Layer 5 of a small transformer language model trained on English Wikipedia (8 layers, counted from 0, width 128).
A neuron's activation on a vector x is GELU(weights . x + bias), where the dot is the dot product.

Input weights of the MLP neurons that the questions are about. A number n stands for n times 0.0091.
n64 (bias -0.055): 6 -7 17 16 -39 -7 1 -37 -4 -26 -21 3 -45 -25 17 18 1 25 46 -11 29 11 10 -4 -33 2 5 -10 16 -21 24 10 -34 -24 -32 9 -3 -16 -17 -9 27 -10 0 28 33 -26 34 -19 24 -27 5 37 6 57 40 12 6 13 11 -19 12 -35 3 1 -33 14 -1 17 -38 -17 29 -65 -44 36 15 -66 -19 -60 -7 6 -5 29 -32 58 2 -11 23 6 -8 10 -15 6 -23 -13 -34 -27 -15 9 9 -11 -4 -10 5 -8 -4 -15 30 39 11 10 22 34 13 4 35 -38 -6 -34 -30 -28 19 16 26 20 -8 -36 -1 22
n89 (bias -0.139): 18 33 -39 -36 18 34 -17 -21 -20 -13 -46 -2 -17 38 -9 -10 -39 41 -34 -35 -31 50 -2 12 3 -14 15 19 12 30 13 30 -9 -11 -30 -13 27 17 -15 0 29 -58 30 9 -1 -4 -1 43 -58 -11 40 26 -11 30 8 38 14 36 -17 -1 -10 -18 20 6 21 -12 -42 -14 -27 1 -25 -30 7 -19 2 28 -4 -14 5 0 11 -30 -10 -40 3 19 2 4 12 -30 18 0 -7 -35 12 -41 -31 31 8 -9 75 -22 -44 -3 -44 -33 -15 -58 -28 -19 41 0 -19 4 28 -22 -7 -11 -3 28 59 16 -19 89 14 35 -2 -21
n117 (bias -0.097): -27 6 5 -48 -47 -37 36 11 -18 38 -26 -6 -17 -12 -17 8 -8 40 43 -14 -23 14 9 59 -7 -7 -43 -52 56 11 1 -10 -13 -31 12 4 2 31 38 -10 -2 -34 -22 -16 50 -10 -29 -9 -47 10 3 42 24 -11 -40 30 42 -6 14 -3 1 -7 22 30 -28 -56 -3 26 -23 30 -5 1 -4 -52 47 -7 6 -2 -1 -15 47 7 7 -50 6 27 23 -27 4 9 -55 16 13 -44 24 6 22 -6 14 -22 53 -17 -45 11 17 25 6 -18 10 30 -1 2 4 49 8 -74 -21 -28 11 -4 54 38 -41 48 -11 -11 -13 -27
n253 (bias -0.015): -39 -7 14 19 -8 -7 -9 -5 -4 -7 -5 -14 3 -18 37 -28 12 -30 -36 6 -12 -17 6 -22 9 18 7 -5 14 -4 -18 1 4 15 -28 -63 31 25 37 -1 -11 22 30 46 -10 3 -50 20 -2 -4 15 25 5 -37 -24 -1 16 -31 -4 -6 43 16 -20 41 34 -53 -25 -40 5 -63 -3 22 23 54 -21 -2 20 -6 -25 30 -1 21 38 -2 -11 -9 -21 8 -25 -22 19 12 -18 -13 18 -7 19 -27 16 3 -13 -6 21 15 -7 3 16 30 29 3 1 -46 16 5 12 36 24 -5 -13 -21 -17 7 22 38 5 52 -30 -9
n255 (bias 0.066): 46 5 -42 -6 -12 9 19 10 -8 33 39 6 20 -53 -10 -12 -6 -8 -57 -31 8 35 4 -8 -44 11 3 -29 30 -7 23 9 24 -27 37 24 17 5 -4 10 -38 14 -41 21 8 -5 -5 -20 -10 -33 8 -60 1 -32 -3 -42 -2 17 40 -22 -16 -42 30 -18 42 -19 68 -29 28 -24 -32 -25 -55 -8 14 -37 12 0 -40 8 5 3 37 -24 -3 92 79 1 23 10 13 20 -31 35 8 16 -12 8 -26 -6 -5 20 -16 -22 -34 -2 -10 -32 11 8 25 2 48 38 -5 29 -38 -12 -26 -4 28 79 -4 -13 -16 -31 -31 28
n324 (bias -0.043): -23 21 -6 -15 -42 -20 12 -3 30 11 -13 -1 -18 -33 24 8 -4 6 -9 2 -6 -12 -3 -20 6 48 -31 -16 32 20 2 32 7 17 -19 19 -12 -5 68 -5 12 6 -49 -27 52 14 -26 -25 -10 5 -12 -6 -7 7 -3 -10 -4 43 -18 -3 18 56 28 -37 30 5 -6 16 3 26 -17 12 29 -26 -3 3 8 12 5 21 -15 20 8 -23 -16 43 16 -24 9 0 -28 6 8 -9 63 51 -30 15 40 11 4 -9 -40 -11 -18 13 3 -27 -8 -1 6 13 1 3 -14 -23 -4 -18 -41 -32 26 8 -13 30 -12 -19 -25 -1
n337 (bias -0.163): -38 0 -24 9 28 21 -23 8 15 -17 -21 44 9 45 10 50 67 50 9 -11 11 -20 4 -23 -2 65 -20 51 0 40 -39 37 -7 -43 -28 -24 5 28 -27 16 -32 15 29 19 -6 -32 -24 16 -16 -56 35 7 -30 -20 17 7 -17 86 24 -13 -38 -17 19 -29 -43 -36 8 35 15 16 34 -9 29 6 11 -36 35 -35 -11 -33 -22 -36 -14 -16 27 15 -8 -66 19 -29 -42 -36 -6 -7 -26 -33 24 -9 -7 4 -19 -61 -34 48 52 -7 -10 -6 -13 -27 -2 43 -12 54 45 12 36 -16 -4 5 -30 39 20 -6 -28 25 40 -9
n364 (bias -0.194): 9 -3 32 7 -7 -30 -21 -14 -12 -1 32 -1 26 -5 0 44 38 -44 -31 -24 1 -6 37 7 -38 14 -13 -23 57 17 -10 8 -7 -13 -34 8 17 -6 -25 -1 -38 -39 6 -47 94 -33 -16 -2 -24 29 6 13 -14 -6 34 -2 32 40 5 -6 58 -10 23 -17 16 -12 -2 2 -36 1 15 41 2 -32 3 -9 28 41 37 22 -19 46 -6 30 10 9 38 -10 4 22 13 48 -8 -4 -7 -24 -14 35 23 17 -13 -8 -35 43 12 -6 -35 5 -6 -21 -19 -1 -13 -27 -19 -64 -11 -7 -15 13 -14 11 -29 39 -35 23 23 -20
n406 (bias -0.166): -1 7 -45 -37 -31 30 -50 -6 -24 16 1 11 -31 -1 -26 -15 19 17 -51 -6 1 1 8 -4 16 -31 18 -15 6 15 -11 36 2 -49 50 4 23 -28 6 20 22 26 -19 -6 -16 29 -29 -36 -10 -24 18 -13 32 25 6 -14 -2 -24 -4 -17 21 -26 -2 -37 32 -6 1 18 22 -5 -24 3 86 -35 16 -20 16 4 5 23 10 16 41 20 -14 21 34 33 -24 3 -34 1 -21 27 11 47 -33 19 10 -25 -17 40 -24 -25 -8 -18 -19 -16 -2 -32 31 26 -11 -25 -4 -26 15 -9 4 20 26 -13 5 -6 -16 4 17 -27

Each question shows a token from some text and the vector x that enters the MLP there. A number n stands for n times 0.11.

"abor": 1 14 -6 -8 27 -5 25 5 -4 6 -4 -4 5 4 0 -5 10 -13 -36 42 -35 -12 -6 -7 4 21 33 -1 -5 -19 9 -22 24 4 -10 19 -1 14 13 -4 -3 2 -31 -16 13 -15 4 8 -4 4 11 11 16 11 -2 -15 -10 -24 3 7 -26 -11 20 12 24 7 -12 30 6 13 -19 -29 -20 3 0 -5 -20 -4 -8 10 -10 -1 25 -21 -6 8 -9 3 -4 -10 1 6 24 46 16 29 -13 1 11 8 22 -11 -19 -43 -2 13 3 16 11 11 -10 7 -18 -5 -25 11 -35 -6 -12 -3 2 16 12 3 22 -46 -16 -24
Which two neurons fire most, strongest first? n255, n324

" his": 0 11 -5 -4 0 -5 -2 13 1 22 -11 -31 -22 -3 -3 23 -6 -25 -17 91 2 -2 16 -15 0 1 17 -18 -13 -26 -8 -11 11 -4 -6 -3 -10 -5 -2 0 -14 8 6 2 -14 -1 23 -4 -4 21 5 -5 29 0 -14 3 -5 -14 4 5 11 -7 14 1 -13 -15 -6 9 -3 13 -8 -8 9 15 -1 -4 10 -9 8 12 11 -8 21 -15 11 -3 -17 1 6 -5 2 3 1 1 7 -25 -8 -14 -2 -10 10 7 -4 -5 -8 13 17 5 -11 10 -20 -5 15 4 1 -5 -16 3 -19 8 45 -8 -6 0 31 17 -1 -10
The neuron with the highest activation: n253

"ral": 8 26 12 11 1 -14 11 -12 -6 -29 -4 -35 6 0 -12 -4 0 -2 -19 50 -35 -7 24 23 2 4 4 9 -13 -1 10 -32 41 -7 -13 21 -17 -1 8 19 -26 -26 22 -2 -12 13 1 -20 -7 -4 -8 4 32 4 17 -5 -2 -4 25 14 13 1 21 7 8 10 -36 -8 3 -1 -9 -34 -3 18 2 -2 0 -23 9 -9 -1 -14 17 15 -6 -5 -9 -11 -5 10 -4 -9 -7 19 -8 0 8 -18 2 9 12 0 26 -12 -15 10 25 -14 25 5 -14 -3 -14 4 -30 14 9 3 -22 -9 13 3 2 -6 12 -4 -11 -21
The neuron with the highest activation: n253

" pre": 6 14 1 -16 -12 13 -12 3 -10 -10 5 -19 -13 2 -5 4 -4 -12 -22 58 -5 -18 -17 -11 -1 -4 -17 -24 -11 1 21 -6 13 -1 5 17 -11 -6 -5 8 17 -9 -8 -8 1 10 -8 -15 26 0 19 -11 23 13 -16 18 25 -8 13 5 13 2 -3 0 11 1 10 -3 -8 -20 -28 -1 22 9 0 -8 17 2 23 -15 5 -11 0 -6 -7 3 -15 15 -9 -6 0 18 20 -22 23 -3 21 12 20 -11 3 -11 2 -22 -19 -28 15 3 6 2 -23 -3 -24 -2 -15 16 2 -6 -36 17 18 3 11 12 57 -13 -10 5
Which three neurons fire most, strongest first? n406, n324, n253

" Spanish": 1 13 3 14 7 -6 -5 -7 -10 13 -5 -27 -2 -6 6 13 -2 -25 -23 69 -12 -12 -4 9 -3 19 8 -18 -21 -6 -12 -18 27 -13 -12 -12 -11 -16 20 8 -4 9 7 6 -20 4 8 4 -2 2 11 -12 36 -5 18 10 -13 -30 -3 -7 -5 27 26 -4 -2 13 -19 2 -8 7 -39 -19 -2 11 27 -22 2 -2 -1 0 5 4 11 17 -5 -1 -3 9 -13 2 -19 7 12 -16 10 -8 -7 -9 11 1 3 -22 10 -13 11 -6 24 -4 -2 18 -17 2 -30 14 -22 -15 -5 15 -28 0 42 0 7 2 26 -15 3 27
Which two neurons fire most, strongest first? n324, n253

" ": 5 -13 3 5 -13 6 4 0 10 6 -27 -1 -19 -19 -4 12 -2 -20 -10 52 6 0 -23 22 -7 13 -4 -8 -12 -6 -15 -12 41 -1 -1 0 -6 -9 7 -10 -3 6 -6 10 -23 -2 12 -8 19 7 12 3 32 12 24 3 -14 -9 16 -5 -4 5 7 -3 6 -9 -22 18 -1 14 -22 -29 8 -5 20 -5 -15 6 8 12 -6 0 -1 -25 -2 -3 -6 -6 13 14 1 -2 -5 -17 -5 -5 -7 5 -1 35 -9 12 7 -11 4 -8 4 2 5 11 -26 -9 -10 -4 -2 2 8 12 -22 -6 28 -12 13 -14 58 -16 -15 11
The most active neuron and its activation: n324, at about 2.5

" F": 14 5 -2 4 4 -5 6 7 10 -19 11 -7 4 -31 1 -32 -2 -15 5 34 21 6 -37 -5 10 20 -6 -16 6 -15 9 -16 26 8 -11 -7 -11 -6 -7 -1 -1 17 13 17 -22 -6 2 -5 2 5 6 -21 17 -13 -3 9 -11 7 5 11 10 9 -5 -18 -7 -5 -20 18 -25 25 -16 -31 3 11 -5 -17 17 12 13 4 -1 -8 12 -2 -8 0 0 -2 -28 6 -19 14 -2 -22 7 -12 -21 -20 7 24 5 -5 28 11 -16 6 16 20 1 13 -28 -10 -4 21 3 4 -27 24 7 -7 6 8 0 1 36 5 14 0
The neuron with the highest activation: n253

" et": -5 10 -16 -15 -4 -15 -6 1 -13 -10 -14 -18 14 0 -4 -35 16 -12 -37 27 14 -30 3 -29 -30 10 -17 -24 22 7 -24 -3 33 6 -20 6 -14 -19 -23 -3 0 6 5 -26 -12 -5 8 5 22 4 6 -6 18 -12 1 33 36 -1 19 8 -4 12 -5 -1 27 6 15 -7 7 -6 3 -17 1 30 1 -9 6 -10 -3 1 -2 -7 15 35 -4 2 -3 30 -13 4 -22 34 2 15 9 58 -2 -8 -1 2 5 -24 20 -4 -8 4 10 -6 -12 18 -12 -1 -12 11 -22 10 -15 4 -27 -1 7 -22 5 -3 38 16 -11 1
The most active neuron and its activation: n253, at about 7.5

" along": 21 14 -20 -9 -19 2 16 8 2 -2 -23 -32 -18 10 -10 -23 8 -6 -30 51 0 6 5 10 8 2 27 -20 -18 -9 1 -17 10 -4 -10 12 -1 -15 -8 -2 33 -16 7 7 -4 -11 14 -2 16 10 2 31 25 27 15 11 3 -11 6 -10 13 -10 0 -3 11 14 2 24 -12 11 -22 -41 2 4 3 -12 1 -5 7 27 5 -9 7 7 0 -14 -1 -1 -13 -11 -2 -26 -3 -19 -15 -8 -44 -17 8 13 24 -14 14 -3 5 20 24 -12 -14 24 -9 2 -6 -3 -26 -1 -11 29 -13 1 11 13 3 -14 23 -41 -9 -3
The most active neuron and its activation: n64, at about 10

" June": -9 22 -5 14 -19 15 7 0 -20 8 -17 -23 -6 0 -23 5 11 -1 4 47 2 -1 -3 39 -11 -9 17 1 -13 1 31 1 10 -2 7 -14 9 -3 -33 12 -6 14 -4 11 -26 3 0 6 11 16 -2 13 36 0 20 -15 -16 -18 1 -5 -24 9 5 7 8 9 -1 14 -8 25 -30 -4 6 13 5 14 -7 6 -7 -2 5 -34 4 -6 -7 -10 1 7 -30 7 -2 -10 -19 26 -10 -13 -13 9 18 -4 -24 22 -5 -2 11 1 7 -15 -32 32 -20 -11 -11 -4 -17 -2 -8 27 -3 7 4 -18 12 -14 16 -1 -9 10
The neuron with the highest activation: n406

"lin": -12 -12 7 5 -4 0 7 5 18 -25 1 -32 -20 -5 -2 -8 14 6 -20 44 11 -29 -7 -13 8 -5 2 -16 -15 -4 -23 4 -1 -4 -17 13 -1 6 9 8 -15 18 -13 -2 9 15 -2 -9 2 7 0 7 24 10 19 3 11 -17 -29 4 30 -21 5 4 -1 18 10 3 -15 -7 -13 -29 17 13 23 -2 -21 -5 -4 16 -3 22 5 34 -26 -7 -4 -2 -6 2 -17 1 -30 8 -24 -21 3 7 30 -20 10 3 33 -11 17 -9 24 26 6 16 -18 -14 -12 4 -16 10 -10 -7 -13 -2 -22 -2 16 14 34 2 -4 19
Which three neurons fire most, strongest first? n64, n253, n406

"0": -9 10 13 35 -32 12 1 -2 -3 3 -13 2 -15 8 -12 -3 -5 -6 -31 45 5 -11 0 10 25 8 0 -8 -14 13 -30 9 18 8 -6 6 -3 -2 1 11 6 19 -20 15 -19 13 18 -25 5 5 3 14 22 15 16 -10 5 -24 -14 11 0 10 -2 -5 2 21 -8 11 -12 10 -28 -21 2 -6 -9 -8 -22 4 0 8 5 -7 0 -6 -12 15 -4 -15 6 10 -8 -5 7 -25 11 -2 -27 14 7 5 4 -13 10 -18 11 -5 14 2 -22 25 -22 -5 -30 -11 -27 -11 -3 0 -4 -2 29 2 4 -4 54 -19 -21 28
Which two neurons fire most, strongest first? n324, n406